Layer 6 of a small transformer language model trained on English Wikipedia (14 layers, counted from 0, width 128).
Take only the direct path to the model's output, skipping the later layers: a vector added to the residual stream pushes a token's score in proportion to its dot product with that token's output vector.

Output vectors of the tokens that the questions are about. A number n stands for n times 0.027.
"pop": -5 5 -21 6 1 28 -38 14 5 3 -18 -47 -16 -1 18 39 1 -21 7 -23 -37 -7 -12 -23 -22 17 -2 1 -10 5 -22 2 -9 -9 66 -17 14 -10 22 -14 6 -28 -14 24 28 -25 10 32 -23 33 -1 11 12 -17 -7 -15 -4 10 1 -11 -5 21 -14 22 8 5 0 -1 31 -33 11 -38 2 3 1 -8 -34 -17 -1 -39 7 0 20 -1 -26 -4 22 -8 3 3 1 8 14 18 23 -1 -11 9 21 24 -23 29 2 -6 25 -10 14 10 18 23 5 4 8 17 -11 -5 13 24 -10 -22 -13 -1 -25 -20 -4 24 -26 32
"nce": 3 5 10 -5 -11 34 31 -3 -29 -1 -25 12 -30 14 -32 39 -30 8 1 8 -12 -22 -22 -23 -5 -32 -30 16 33 39 -14 13 -6 28 58 -10 8 -15 -9 -7 0 -12 -13 13 -1 -42 14 -14 21 -20 -1 -17 -12 -32 0 22 10 27 -4 33 -21 -8 8 24 15 52 -19 26 11 11 5 -21 5 13 6 -32 15 18 32 30 -35 -25 26 1 -34 -3 -39 -24 7 8 -12 -25 -14 16 12 -20 -7 43 35 19 -39 47 -53 -44 0 -25 38 -4 6 18 -5 2 4 8 -21 38 6 -44 34 8 7 10 -13 -18 -22 -6 -25 41
" place": 21 -25 -2 8 -5 6 -21 7 -6 21 -3 9 -14 13 -16 9 -5 -12 -9 10 -3 12 -6 -22 -9 -23 -11 11 33 10 13 -7 -12 -19 55 -30 2 -19 10 6 0 -11 -6 25 -5 -40 8 23 11 -3 -1 35 -3 -7 17 0 -22 -14 -5 6 -17 7 -1 -13 8 35 19 3 17 2 21 -38 21 -12 7 0 -13 4 2 -6 -5 -13 8 0 -16 -7 -9 -33 30 15 5 12 10 8 21 -40 9 5 -15 7 -2 2 -31 -20 14 -17 20 5 -6 14 -25 13 -6 3 -17 22 13 17 12 0 -1 -10 1 8 -15 -10 -22 26
"ence": -7 -7 11 -2 -12 23 -24 18 -12 23 -35 -35 -10 1 -2 28 8 10 17 16 -43 8 -2 -8 13 -23 -17 41 -4 34 -27 -10 17 6 57 -37 15 21 -9 -20 11 -27 -22 -2 -23 -46 -7 -6 19 -24 -2 19 21 18 -23 37 -4 5 19 28 6 20 8 -5 20 15 41 32 8 -24 -2 -66 8 -2 -6 -20 -5 19 24 -30 -4 12 2 -22 -35 -5 37 -5 -23 -26 16 -14 8 14 -2 -14 -8 38 2 -6 -22 -19 7 -36 19 -23 -8 -12 11 7 -22 27 10 -28 10 13 7 -9 1 13 28 17 2 -1 3 23 -30 -9
"where": 8 -30 -9 -24 9 27 -14 40 15 6 -30 -35 -53 37 -6 -13 -23 -14 -9 -11 -19 -3 1 25 -12 -9 -8 -5 -4 11 -25 -12 1 8 70 -21 6 -9 6 -38 0 -2 -5 50 11 -38 -5 -14 -28 -6 -16 27 -36 -11 -7 4 25 24 25 0 -10 0 -24 3 9 28 5 -12 21 -19 8 -35 8 -32 -11 -19 -16 18 38 8 -17 -30 34 -4 -32 -2 -21 -11 -3 24 -17 9 53 19 21 -36 9 32 37 15 -12 37 -22 -6 45 -4 55 -4 34 20 -10 -13 28 21 -13 -9 47 -26 3 14 -18 4 -18 -18 -7 -8 -17 16
"but": 22 -26 -14 -19 -7 21 0 20 -5 21 -14 -32 -33 12 -3 24 -8 -6 -17 -2 -41 -18 -28 -6 -16 -6 -8 -9 1 -3 -11 -12 -12 21 79 5 11 -23 21 13 -17 -11 -29 13 12 -37 6 -6 -3 3 7 17 -31 5 -9 -19 37 1 6 7 -22 23 -10 -1 -8 19 3 -15 37 -7 18 -21 45 -11 13 -17 -14 8 5 -6 11 -34 13 -4 -13 -3 13 -20 -1 10 -2 1 -2 43 6 21 10 -8 8 18 -30 18 0 -25 28 -14 21 -3 -12 8 -1 24 13 21 -2 19 -2 14 13 -12 4 -12 -30 -6 3 6 -8 14
"dr": 19 -26 27 -10 -1 20 14 -31 24 -4 -14 -30 -25 8 12 34 12 14 26 -6 -34 -7 -19 -5 -18 5 -14 7 -21 0 -12 -18 -17 25 49 10 5 11 42 -4 17 -18 20 12 -1 -16 15 7 -22 -14 -10 39 0 -23 28 8 -5 -13 4 -16 -14 -2 -2 4 -19 -9 21 -9 21 -1 11 -45 11 -15 -9 24 -6 -5 7 -8 1 -18 20 2 -32 2 -16 30 4 -11 8 -8 12 9 26 11 -3 7 19 -3 -37 18 -13 -31 3 -3 0 -5 9 -23 -19 2 -2 14 -17 30 29 10 -23 -13 3 -10 17 23 -16 -6 -32 17
"è": 24 -3 2 -18 -14 28 -13 28 -13 26 6 -10 -10 3 1 13 33 -12 22 -38 -27 35 -15 -2 -4 7 -11 -3 8 23 -6 -13 -4 -13 58 -13 27 -7 23 -40 4 -4 3 14 1 -11 14 8 -8 1 -7 9 17 7 -22 18 -12 7 11 9 -36 27 -21 -13 17 5 14 20 29 20 -21 -40 -26 22 -9 -21 -8 -4 23 -10 20 -16 16 -10 -4 -3 1 -14 -2 -24 -2 -8 -10 19 18 -12 6 10 9 0 -54 20 -40 -21 3 -27 12 -1 6 2 -29 3 -3 9 -5 19 -4 -4 8 23 -3 -5 -24 5 -9 12 -1 13
"ora": 4 -28 -12 -9 21 22 -39 -18 13 28 -16 -7 4 -10 -2 28 1 -3 -10 0 -39 31 6 7 14 -8 -11 12 3 15 -8 -4 2 7 64 -28 18 8 27 -5 3 -26 23 -3 -17 -37 14 -9 23 19 -7 16 11 -13 22 -19 4 16 12 -5 -22 -3 2 19 -9 32 21 18 -6 1 -9 -35 10 -7 6 15 -16 6 5 -22 -9 -19 -13 -10 -3 -3 -24 -20 -6 0 24 -4 7 -7 13 1 10 -10 28 1 -28 6 -4 -21 9 24 -3 24 -7 -12 -45 5 17 7 -34 1 14 -5 13 -6 0 -9 -19 -5 -14 15 12 -3
"ring": 20 -18 2 11 -10 22 24 -12 8 5 -3 -1 3 8 -12 33 2 0 0 30 -37 6 -4 -2 14 36 8 14 4 25 -12 -6 -7 -5 70 9 41 -15 33 -1 -14 -33 -10 28 -25 -58 4 9 -28 7 -2 -5 -1 -2 -5 21 -10 8 8 9 -15 -2 -35 3 11 16 6 17 23 -8 4 -36 -6 -18 -37 -16 -20 -1 0 11 -13 -2 22 -8 -32 -5 8 23 13 -36 27 -16 -6 -12 4 26 -15 23 19 21 -13 29 2 -42 17 -15 -3 -6 -13 -16 15 -5 24 -11 -12 17 -6 21 1 3 -23 12 -17 -8 -15 -3 -36 -16
"onym": 20 -37 -30 -7 2 23 -25 19 7 -25 -2 16 -12 1 36 38 8 -23 12 -15 -45 21 -33 -8 -8 -11 -2 6 9 22 -21 19 -8 -16 79 -6 -16 3 29 4 -5 -20 5 9 11 -49 -27 16 4 25 -9 31 -9 -39 10 15 -17 10 -3 9 -12 14 30 4 -23 13 24 23 24 -2 -11 -37 -8 -9 -2 -20 -26 -26 2 1 -26 -8 10 10 -20 -7 -4 -32 22 5 5 13 15 25 22 -14 -27 1 12 21 -18 28 -9 -46 0 10 -2 8 -2 14 10 15 25 27 -13 29 16 -4 -2 -4 0 6 -29 -23 -15 7 -11 10
"ience": 20 -1 -13 12 26 27 -13 0 -1 28 -41 -18 -18 31 -10 29 14 -10 12 -23 -63 11 -13 -23 6 -21 -18 27 -25 23 -35 -5 -11 0 82 -10 42 6 9 14 -8 3 -10 34 -17 -31 -3 1 -10 -28 -4 55 2 -18 21 37 0 -5 -1 2 -8 -1 -9 -10 8 19 6 25 -7 -21 10 -29 16 0 -16 -3 -2 30 7 -12 -29 1 19 -29 -16 -11 1 12 7 -30 41 2 18 -1 6 17 -23 29 -4 2 -54 3 -22 -18 27 -37 -1 -18 23 2 -34 -17 18 23 -5 10 -4 -7 13 -3 -3 37 5 -14 -21 18 -25 21
" Career": 3 5 -10 26 2 28 -38 -7 -5 5 -5 -9 -24 -2 4 -7 -17 -2 11 -3 -43 18 -20 8 -17 7 -15 4 22 18 -15 5 -1 -11 43 -11 2 -6 6 -18 7 10 -13 6 -11 -43 14 -7 -29 6 -22 9 5 0 -13 0 18 -2 -20 -24 -3 6 -19 -9 -5 -2 -5 35 19 -9 2 -22 3 -4 8 14 -12 12 18 -14 13 -24 13 -19 -1 -2 3 6 12 -7 8 -6 7 5 28 26 -17 21 20 19 2 3 -52 -20 3 -32 1 -13 -7 42 -23 41 16 15 -3 25 25 -12 12 25 6 -6 11 -11 -21 14 -7 26
"urn": 40 -17 -35 -4 5 30 -53 29 -15 23 5 -9 -14 -18 17 8 14 -18 1 9 -43 -27 -14 3 0 8 10 -9 18 7 9 21 -9 21 86 -22 16 -1 4 -4 -3 -15 -2 -19 16 -38 35 -7 14 -24 -12 5 -5 3 -2 -1 4 12 5 -5 -36 7 -9 -16 -1 19 -1 45 29 -36 20 -8 -16 6 -27 -14 -43 20 8 -11 1 -10 7 -17 -19 0 11 -13 0 -13 24 -2 -17 18 20 -12 17 14 -3 14 -19 8 -11 -10 40 -8 19 -9 -10 15 18 8 20 11 -45 -21 -6 35 3 -3 -13 -19 16 -12 -8 -7 4 12
"ram": -3 3 -19 19 -4 20 0 17 -2 0 -30 -15 -9 9 1 6 -13 5 18 10 -51 25 -4 -14 13 -1 2 18 27 17 -15 6 -2 -1 72 -9 34 25 29 -19 -1 -9 -10 9 8 -3 36 15 -17 -7 -9 -3 -20 -35 -2 -12 -5 -12 -11 30 -7 -16 -8 6 -10 14 -1 28 -3 -10 7 -19 3 13 -22 -18 -6 -5 0 11 -1 -18 29 5 -15 -1 1 2 2 -2 15 18 0 -4 -7 -2 -7 9 -11 -1 -53 -8 -19 -32 32 3 -1 -16 -16 -8 3 -7 25 -9 -21 24 19 9 -14 1 -2 4 16 -10 -20 2 3 19
"ograph": 17 -24 -31 7 8 33 -30 -5 5 9 -20 21 2 8 13 37 -8 -21 -5 -25 -42 -6 -11 -10 -17 -7 -14 6 5 -4 -10 -19 3 -29 77 -14 -12 4 6 -11 1 -15 -4 27 -1 -40 22 3 -12 27 -8 12 23 12 2 7 -17 19 -12 0 -27 14 16 -21 -8 19 10 36 10 -14 -31 -47 17 -34 4 -17 -22 -1 2 3 -16 -30 31 -23 4 -3 -9 -7 6 -6 15 36 4 6 60 -2 -6 -1 7 16 -42 34 -6 -15 27 -23 -15 1 -2 23 10 -10 13 46 -4 12 -10 2 5 11 3 -7 -13 -7 -3 34 -17 30
" Binomial": 43 14 -40 -16 11 44 7 29 0 14 -2 -6 -45 10 -23 9 -18 6 0 16 -25 13 2 -51 2 0 -41 18 -24 19 -13 19 -21 11 69 -10 20 47 22 -30 17 -20 -12 2 -12 -31 -3 0 -13 -9 -2 10 7 -24 22 20 -4 1 15 13 -19 -9 -7 17 8 13 5 18 31 -59 -1 -32 5 -16 -7 -7 -29 -38 -13 9 -15 5 5 -43 -32 -4 24 -7 -6 -26 22 41 -1 27 24 -33 -33 11 34 17 -2 22 -34 -35 1 -17 27 8 -11 44 -31 -9 37 21 1 41 -6 19 -2 19 -3 9 4 -31 -23 -1 -34 52
"er": 4 18 11 6 -19 10 18 -29 9 22 6 0 -4 -10 -27 11 8 6 -27 -5 -23 10 -21 -10 21 -7 0 14 4 8 4 -18 -11 -5 48 -15 22 34 20 5 2 -1 -9 23 7 -40 -7 29 38 22 -39 -12 -6 -17 -1 -13 -8 22 -21 5 5 -8 -8 20 -9 0 -3 32 -6 -19 -11 -30 -1 -10 15 -11 2 -11 16 4 -1 6 11 14 12 4 -22 7 9 -24 5 4 -4 -18 12 -21 -2 -21 -19 22 12 -27 14 -30 -6 12 -10 10 13 -7 -3 12 -16 -23 21 16 -20 14 9 -3 -17 16 -18 13 3 -1 4 16
"iful": 31 -16 -41 -48 13 36 -15 23 0 9 -8 -11 6 -10 -43 22 -17 5 -1 -31 -63 5 -22 -21 3 -6 0 4 48 46 3 -2 -15 -16 95 -5 50 10 17 -4 -13 -48 -25 4 -3 -30 -14 24 -6 33 -14 29 -28 -13 1 18 14 37 13 -7 -40 -7 -21 16 -21 21 20 49 16 -13 -2 -58 -7 -34 7 25 -20 -25 15 23 -11 12 12 -21 -51 -4 -9 9 -21 11 -2 30 -5 23 -11 -6 3 36 26 -7 -12 15 -5 -36 29 -41 32 -15 20 49 5 21 21 9 -19 1 31 -30 -7 -13 -22 -8 -27 13 -2 26 -1 3
"board": -2 19 6 -23 13 26 -23 4 -15 -6 -27 -26 -41 22 -11 31 3 -21 -13 19 -13 10 -11 15 -24 15 27 2 -33 -1 -15 -1 -13 40 53 17 30 -15 23 -25 0 -12 -14 14 25 -43 -4 2 -32 -3 12 -11 -7 -7 20 22 22 11 2 5 8 7 -10 9 16 3 7 -5 16 8 6 -79 -3 -33 -9 -2 -22 -18 -2 -16 2 -6 27 -27 -13 -2 5 -1 -26 5 -1 38 35 12 12 -2 -19 34 -2 11 -47 -9 16 -20 46 -19 -9 -14 1 8 7 6 -5 23 20 3 22 6 -21 3 -12 21 -13 -11 -8 9 4 11
" particular": -1 5 -41 4 -14 4 -16 19 -3 6 -7 -2 -18 -5 4 38 18 -5 -21 -1 -25 2 -7 -28 0 6 6 14 3 2 -5 -28 2 -8 63 1 18 -10 13 -7 3 -5 12 18 -3 -38 11 8 -5 -5 -8 2 -2 -7 26 10 2 16 1 5 -12 -18 -11 10 5 -8 -7 13 3 -17 31 -38 11 -10 -2 -8 -2 0 2 -19 8 16 23 4 -14 -13 -15 4 15 6 -15 16 22 -2 35 -24 -14 29 14 8 -25 7 -22 -18 22 -29 -7 6 8 -2 -13 5 25 12 -46 21 19 -3 11 23 -1 -3 0 -3 -28 4 -32 30
"ricane": 18 -31 -19 -2 12 34 16 2 3 11 -5 -34 -10 8 14 12 31 18 22 13 -41 -8 -10 -26 -3 -32 -2 10 17 27 -28 -37 -16 17 87 -4 36 23 -16 -29 -5 -44 -1 25 11 -49 -2 6 -3 -1 -1 -13 9 -10 -17 18 -8 9 -21 -16 -8 11 -8 20 -16 34 25 31 20 -17 12 -69 -38 -34 -24 -12 -20 -22 -18 -11 -7 3 63 -33 -33 -5 42 17 -14 -10 34 5 -7 -22 6 -17 0 32 29 9 -40 49 -18 -28 43 -2 -10 5 13 -4 -32 -1 23 41 9 41 26 10 -16 24 -21 -17 -31 -21 -13 13 6 36
"itive": 16 15 3 -37 18 34 1 6 -9 14 -12 18 6 6 19 31 51 -1 2 -8 -43 19 -15 -17 -16 -3 -28 0 -8 40 -4 23 3 15 81 -32 20 -16 6 -16 -7 14 -2 15 6 -53 -17 12 -28 3 3 -14 24 1 3 38 23 12 -16 0 -2 -9 0 -13 -6 9 -6 14 -1 -11 -5 -71 8 -5 15 4 -22 -2 -4 -34 -18 -8 40 -22 -21 -5 18 -10 -1 -26 16 23 2 -3 19 3 -26 32 26 -12 -20 0 -14 -8 34 -14 -12 -13 3 38 -18 -34 7 -23 -45 18 -2 -1 -5 25 -7 23 -21 1 1 2 13 -8

Each question shows what one neuron of this layer's MLP adds at an activation of 1. A number n stands for n times 0.016.

n179: 7 0 3 12 20 -5 2 20 1 -32 -10 16 -2 -12 -10 1 4 2 -11 4 22 -14 8 0 -7 2 -13 -17 -2 -7 4 -4 -4 -22 -1 14 13 -1 10 8 -12 -9 3 -4 -7 6 9 0 -24 18 -11 1 2 1 -1 0 12 5 -12 8 -9 3 -3 6 -5 4 -11 7 4 -1 5 8 10 -5 -6 -2 5 3 2 -22 -6 -12 6 -8 -21 8 -4 -8 5 -1 4 -4 1 -16 10 8 1 -4 11 -6 18 -4 -5 19 -6 10 13 -2 -17 -1 2 6 18 -2 0 3 -17 2 10 8 -14 -6 -10 25 1 -9 2 8
Pushed up most: "ring"

n89: -14 -2 1 14 -18 9 -3 -8 0 -13 13 17 -12 -6 -4 13 -7 -8 -3 -5 -18 11 -3 -1 10 -7 -1 -2 -8 0 -11 2 11 1 -5 4 -11 -4 -2 8 6 4 18 -1 12 12 -16 2 -5 -1 3 13 -5 3 -10 7 4 -7 -7 2 -4 -1 12 10 -7 30 -8 -3 2 -3 6 3 23 -3 -12 -18 6 -7 -4 5 1 -6 5 -9 -11 10 -4 -14 -9 0 0 8 11 9 -14 -20 -5 9 3 5 34 -4 7 3 -15 -2 -8 -3 -2 -21 4 6 9 7 1 4 -3 -2 13 3 -7 3 13 -11 -9 4 3 8
Which three tokens does it push up most, strongest first? "onym", "nce", " Binomial"

n86: 0 13 -12 -5 -12 -13 -9 2 0 -10 -2 -15 16 -16 5 -7 -14 14 6 2 9 9 -7 13 14 -11 14 9 15 -12 -5 -3 -4 -9 7 -10 -25 12 4 8 10 30 -8 6 -10 -11 15 21 1 -8 0 -2 4 -15 11 -15 -17 -13 -17 16 11 -6 1 -2 -11 4 3 -14 8 10 -4 11 0 16 4 -19 -24 5 -3 6 -5 26 3 5 -2 3 18 -1 8 14 -6 9 -2 8 -6 3 12 -2 6 15 9 -2 6 0 3 -3 4 -20 -21 -32 -4 4 11 -5 -3 -16 9 9 3 -3 -16 18 -22 -10 -4 10 -7 5
Pushed up most: "ram"

n374: 19 3 -4 24 -7 4 25 -10 26 -8 -5 -13 18 2 -2 -13 9 -2 -20 1 2 -16 8 3 -5 4 3 -7 6 -4 -2 16 15 4 -1 -4 15 24 -14 7 25 -16 -14 -9 17 -10 -2 -16 -11 7 5 10 -10 -7 -7 2 17 2 14 11 -11 4 -10 -1 13 -16 1 6 6 -1 -4 0 5 -4 -11 8 -15 6 -9 -14 -5 -10 -6 10 5 -9 -9 6 -23 6 0 20 7 8 -4 -5 8 -2 -10 12 0 9 6 -11 8 8 3 5 19 -2 -22 -2 -12 -33 -4 4 -21 -1 -15 -17 -10 -7 18 -1 12 9 -6 8
Which of these tokens does it push down most? "onym"

n378: -4 -2 10 -5 8 13 -1 -3 14 14 4 5 9 16 5 -6 -11 0 5 12 -8 -6 -3 -16 6 -5 -3 -15 -14 10 16 3 0 20 0 -8 -8 -2 8 11 7 -25 0 3 11 2 -17 -10 3 1 -7 -17 -15 -7 3 -11 10 -3 6 2 6 7 -4 9 9 -10 -18 0 -9 15 -5 1 -18 -9 18 17 20 -4 -2 -9 8 2 -7 17 1 12 -20 -6 5 0 -2 1 0 -11 -6 -10 1 -17 0 -6 4 -8 -14 -10 11 19 -17 7 -6 10 -18 -3 21 -13 9 -2 -6 -9 5 12 3 4 1 11 5 -23 -4 20
Which two tokens does it push up most, strongest first? "er", "ora"

n280: 3 6 2 4 -7 16 -8 5 -11 -6 2 11 4 -5 -3 -7 -13 4 -1 11 11 -5 -11 11 -4 5 -3 2 4 -17 13 1 -1 19 3 -2 18 12 -24 0 8 26 13 -10 27 0 6 2 6 -3 -23 -1 5 5 1 21 22 8 -6 6 3 1 -34 7 10 19 24 -5 1 2 -9 -14 -1 -12 -9 -19 -20 4 -11 -8 -18 9 6 8 -1 6 -3 -12 -6 2 5 -15 -17 9 3 4 19 2 -17 -35 0 1 9 -4 5 21 24 -3 21 -8 -8 -10 4 -8 8 1 -3 -12 -21 -15 -6 -16 11 -7 -4 -8 -4 9
Which two tokens does it push up most, strongest first? "urn", "where"

n199: -5 6 -12 -18 -4 -15 16 -3 -3 -17 -10 16 21 3 -9 22 -3 5 -21 0 -4 4 -1 9 -10 2 -4 26 -22 12 -10 14 -5 13 -11 -12 7 -7 16 -13 -12 -10 3 -9 -13 -2 -1 6 -7 12 12 0 13 4 -10 -3 -8 -5 17 -11 22 3 37 -7 -10 -18 -14 -11 -22 -14 -4 -10 14 5 17 8 -5 -16 4 11 22 23 -6 -33 -10 11 22 0 -13 7 11 -5 18 -9 0 1 9 13 -4 23 -18 -12 1 -11 4 -16 -14 11 -26 -2 0 8 1 18 10 12 0 5 -2 22 -13 -14 4 -1 10 11 -3 10
Pushed up most: "board"

n120: 10 3 -8 -15 6 17 2 6 7 -4 6 8 -7 11 1 7 -8 0 5 -3 3 10 4 -3 3 9 0 0 -1 8 -1 4 18 -9 4 -4 0 -7 7 -13 7 0 10 6 -11 2 -18 -1 -6 9 3 0 -7 -17 -4 -3 -4 -5 -1 -10 -8 8 4 5 -14 10 -13 -31 -3 3 20 11 9 1 11 11 -1 1 -1 5 10 1 -34 1 1 21 4 -7 -12 -7 -2 2 14 -1 -5 10 0 -9 -11 12 -3 6 7 -13 -4 1 -21 -5 -12 22 -1 0 -2 6 2 6 8 -1 -1 -7 -10 9 -16 3 7 -2 0 -6
Pushed up most: "onym"

n95: -12 -22 -10 -5 7 -10 -6 7 -6 3 13 0 -17 6 -13 10 -2 -20 -7 -4 17 14 15 22 13 10 7 -15 -7 8 4 2 4 15 9 5 -15 -1 -9 8 -8 -4 6 -12 -5 -11 3 -1 -2 7 -15 -17 -1 12 6 -8 -6 10 3 9 -9 2 5 -3 -3 7 -10 -15 9 -4 -9 -12 18 -11 1 -2 14 -1 4 9 -7 -9 -6 -9 2 18 -4 -3 -3 -2 3 -10 18 3 -1 -12 4 19 6 -9 -11 -10 -16 8 3 9 21 2 -1 15 7 8 9 8 11 19 2 -5 4 1 -8 -15 -17 -16 3 8 -8 -10
Pushed up most: "where"

n29: -9 12 3 9 -13 20 -4 3 -2 3 -2 -12 0 13 -12 5 12 -3 -13 1 -2 -4 -17 -1 6 -19 2 12 -1 7 2 -12 -1 -2 1 7 -8 -15 -8 -3 2 -17 -1 7 6 -9 12 7 13 5 8 0 -12 3 -1 -3 -7 14 7 -3 2 -19 -15 3 0 12 -12 12 -8 0 -7 -1 4 -11 3 3 -2 2 3 -2 -2 6 9 -12 7 -13 -1 3 7 1 5 3 -14 7 -1 -6 14 -2 20 -9 -13 1 1 -12 4 8 -3 -7 5 -10 -5 5 -5 7 7 9 7 3 5 6 12 -15 0 3 0 6 13 -7
Which three tokens does it push up most, strongest first? "ricane", "nce", "iful"

n165: 2 -10 -5 7 0 3 8 -6 -14 -18 -5 8 2 23 6 3 -18 0 -5 18 -4 -7 16 -4 6 5 -13 -7 -9 -1 -8 -13 -11 3 -5 4 -1 0 6 4 16 -5 -5 4 4 4 10 11 6 -21 -5 2 9 4 2 -3 4 19 -7 -3 3 2 2 8 -10 -5 -20 3 7 -1 -6 10 9 -15 2 11 0 -10 -1 5 -1 -2 4 9 -12 -5 1 -4 7 7 1 4 -13 -10 11 9 6 4 8 7 6 -6 25 9 -2 0 -11 -9 -10 15 0 -20 -3 -1 -10 1 0 4 -3 -6 9 2 11 -15 4 -14 0 1
Which of these tokens does it push down most? "è"

n90: 2 3 -12 11 2 14 4 1 -8 3 2 -3 2 20 5 -6 -17 6 11 19 -16 -8 4 11 -23 -5 5 -24 -13 -1 16 -3 -1 7 -2 -1 -15 10 5 5 -5 -20 5 -9 4 2 -7 0 -1 0 -6 -8 17 5 -2 6 7 3 6 -1 -2 2 3 5 8 8 4 -4 -5 12 -21 -12 10 -2 14 10 -13 -6 -3 0 -1 -4 4 22 1 -9 6 -6 3 8 -17 -1 14 -4 5 11 -7 -4 -14 -2 -19 2 -10 -1 0 14 -18 -13 6 -13 18 -2 18 8 3 -12 4 9 5 0 -5 3 -5 -7 -9 -11 -3 9
Which three tokens does it push up most, strongest first? "board", "ograph", "onym"

n66: -3 2 -9 -3 -1 9 -2 -4 -6 -8 7 7 -8 17 -7 -7 3 -4 4 0 2 -11 8 -15 5 -6 18 -27 -6 7 10 -10 -5 3 11 6 0 3 7 9 -11 12 -7 20 25 2 18 -16 -8 -11 2 -5 -10 -7 6 -6 14 13 -5 10 -20 0 1 13 -7 2 2 0 3 8 -7 6 5 -20 4 -5 -7 2 -5 -2 14 9 -7 2 14 -8 2 4 -5 -10 8 -4 3 13 10 -7 2 -2 1 2 2 -2 4 -13 -20 5 -13 -13 -13 10 -1 -1 5 -2 -8 -6 -9 -1 3 -3 1 16 6 7 -1 0 -11 6
Pushed up most: "but"

n23: -5 8 -11 25 8 8 16 -3 8 0 -7 26 16 -22 2 -14 -2 -11 -11 -4 1 12 10 -6 -14 -11 4 9 -9 -5 -16 -1 4 -2 1 -1 -11 -16 -2 -5 -4 -11 16 6 -9 -8 -5 4 -1 2 11 4 13 -5 11 -21 -16 -10 -4 -5 -1 7 9 21 -4 5 26 -8 -3 -17 -9 -8 -7 4 -9 26 8 -4 16 -12 1 1 -3 13 -6 2 7 -13 15 1 15 10 -4 -1 4 10 -5 -10 14 -9 -10 -16 7 -9 -12 -5 7 5 17 3 -10 1 -4 5 -5 14 4 8 -1 -2 -17 1 21 5 -11 -7 10 -13
Pushed up most: "ora"

n261: 21 8 1 -4 -10 -7 -5 -5 10 -5 -17 11 14 4 8 -3 0 -13 -1 -7 -9 -6 7 9 -12 2 12 11 -5 -10 2 18 -19 3 17 3 5 12 2 0 1 7 -17 -14 12 -13 11 -17 -3 6 -4 1 21 -10 5 -13 1 -3 13 -1 2 16 16 -4 1 14 -6 12 19 -4 7 -8 6 -2 -17 -2 2 -19 -8 8 14 -3 4 10 1 -3 -17 -4 -4 -5 7 -9 2 -2 9 -11 -7 -5 -3 0 -7 -3 -6 6 4 -1 15 -3 13 4 4 3 11 -15 -12 3 -19 4 10 -6 -1 2 1 -16 -3 -1 7 -19
Pushed up most: "urn"

n104: -5 -1 0 -1 22 10 12 -12 5 -4 15 11 23 -4 3 -3 -15 10 8 4 -6 -10 -8 -1 4 -6 5 6 -9 15 7 -4 5 19 14 4 -8 10 -4 1 6 4 8 -29 -18 13 -16 -7 -18 16 -2 -5 -26 0 -13 14 -7 -11 10 0 -4 10 -20 -6 -5 -18 12 -10 21 -1 -23 -26 9 19 -7 4 -3 1 22 9 -10 -16 35 -8 3 -23 2 -7 -3 0 9 -3 17 18 -9 3 -10 7 -15 -13 -5 -11 -12 2 -3 -11 42 23 8 -6 -20 6 -15 -7 5 8 21 2 -19 9 0 -9 -8 -1 31 -4 -1 -16
Which of these tokens does it push down most? " particular"

n127: 0 2 -5 7 4 8 -1 -3 6 1 -7 -2 10 -7 12 1 -11 3 -8 18 6 5 -2 -5 12 10 -7 -4 24 -6 -8 3 -1 9 -8 4 -10 3 4 -3 13 -6 -6 -8 9 14 -8 -13 0 -9 -19 4 13 2 14 -6 -7 -7 2 -7 -1 -9 1 1 -2 -9 4 7 6 11 -5 9 9 5 -15 -5 -2 -20 15 1 1 14 -28 -10 2 2 7 0 -12 -12 9 4 -14 -6 -3 -17 7 14 13 0 -13 -5 2 -18 -9 -19 -15 1 7 13 -1 -6 -7 10 1 14 -6 17 -10 -7 5 9 3 6 13 16 3 -13
Which of these tokens does it push down most? "where"

n274: 1 -1 2 5 21 -1 -6 -3 5 19 10 -18 -8 -7 4 -7 2 -1 0 15 -1 4 -4 5 7 -6 3 -14 5 -6 13 8 9 0 -9 10 20 11 23 -20 3 2 -1 -10 9 2 7 2 5 8 12 1 -3 6 2 22 1 -11 12 -3 6 3 11 -6 17 -26 -24 -11 2 7 6 -3 -12 -4 4 -3 4 -10 -13 6 1 -7 -12 -12 1 -34 -13 3 10 8 -14 10 -14 15 -28 -2 2 7 10 27 -3 -1 -6 0 -9 21 -7 -6 -6 2 -4 11 -4 -4 13 -2 1 -12 8 -7 -13 -10 -2 20 -9 -10 2 -25
Pushed up most: "board"

n202: 20 7 2 15 -6 5 -8 -14 -9 6 7 -5 4 9 1 -4 6 4 10 -2 -6 0 -15 14 -7 5 15 4 -20 8 28 14 2 1 -7 5 2 1 -2 0 -4 -17 9 -12 -7 16 -17 1 -9 7 -21 -6 -7 16 -7 5 -8 2 10 0 -20 18 -2 -4 -2 13 -4 9 1 17 15 0 4 14 -23 -11 -7 -8 4 -9 -16 -3 16 14 4 -4 -16 -11 1 5 -8 -7 5 12 -13 -7 -7 -19 -19 12 -3 14 12 13 11 -4 -5 -6 -4 8 -3 -6 -8 7 -5 -5 -15 -8 -1 -1 9 -15 14 -2 9 0 9 -4
Which of these tokens does it push down most? " Binomial"

n131: -4 -1 3 -13 17 -20 9 -7 -4 -12 3 -12 -4 1 -6 -3 -11 -4 -8 -8 -8 3 -3 16 14 3 -11 -4 -2 2 4 3 17 -27 10 -1 -13 7 2 3 7 2 11 -5 -12 -10 9 13 -7 -12 -7 -3 -13 -6 -10 7 5 3 11 6 -1 6 3 9 8 -10 -4 -4 -3 15 -10 10 13 -11 -10 21 12 5 10 18 0 5 -4 -15 -12 3 18 4 1 4 21 3 -6 1 -7 -4 -1 7 7 -14 -5 -1 -18 4 -8 -8 13 -2 -4 -5 18 20 -10 -8 14 -16 1 -16 -2 18 -2 24 -15 5 5 -11 -1 11
Pushed up most: "iful"

n230: 5 12 30 -11 0 2 -7 7 13 7 -14 -3 7 11 -8 3 -19 -21 6 -4 -19 -18 3 -10 -9 -12 2 -2 3 9 18 12 8 -4 7 10 17 -5 10 7 -5 10 3 -6 0 13 10 -7 -4 -11 -6 -16 1 -11 -7 4 4 -7 12 18 22 9 11 -7 9 -6 -4 19 -4 10 2 -14 8 22 13 2 -19 6 1 -1 -20 16 1 -14 1 -14 -4 -9 10 -6 1 -14 6 -18 0 -17 4 2 6 0 -23 9 -14 -2 5 -9 1 5 0 -11 12 6 -3 -6 -15 8 -15 -39 11 2 -10 6 14 -8 -8 0 5 15
Which two tokens does it push up most, strongest first? "nce", "ience"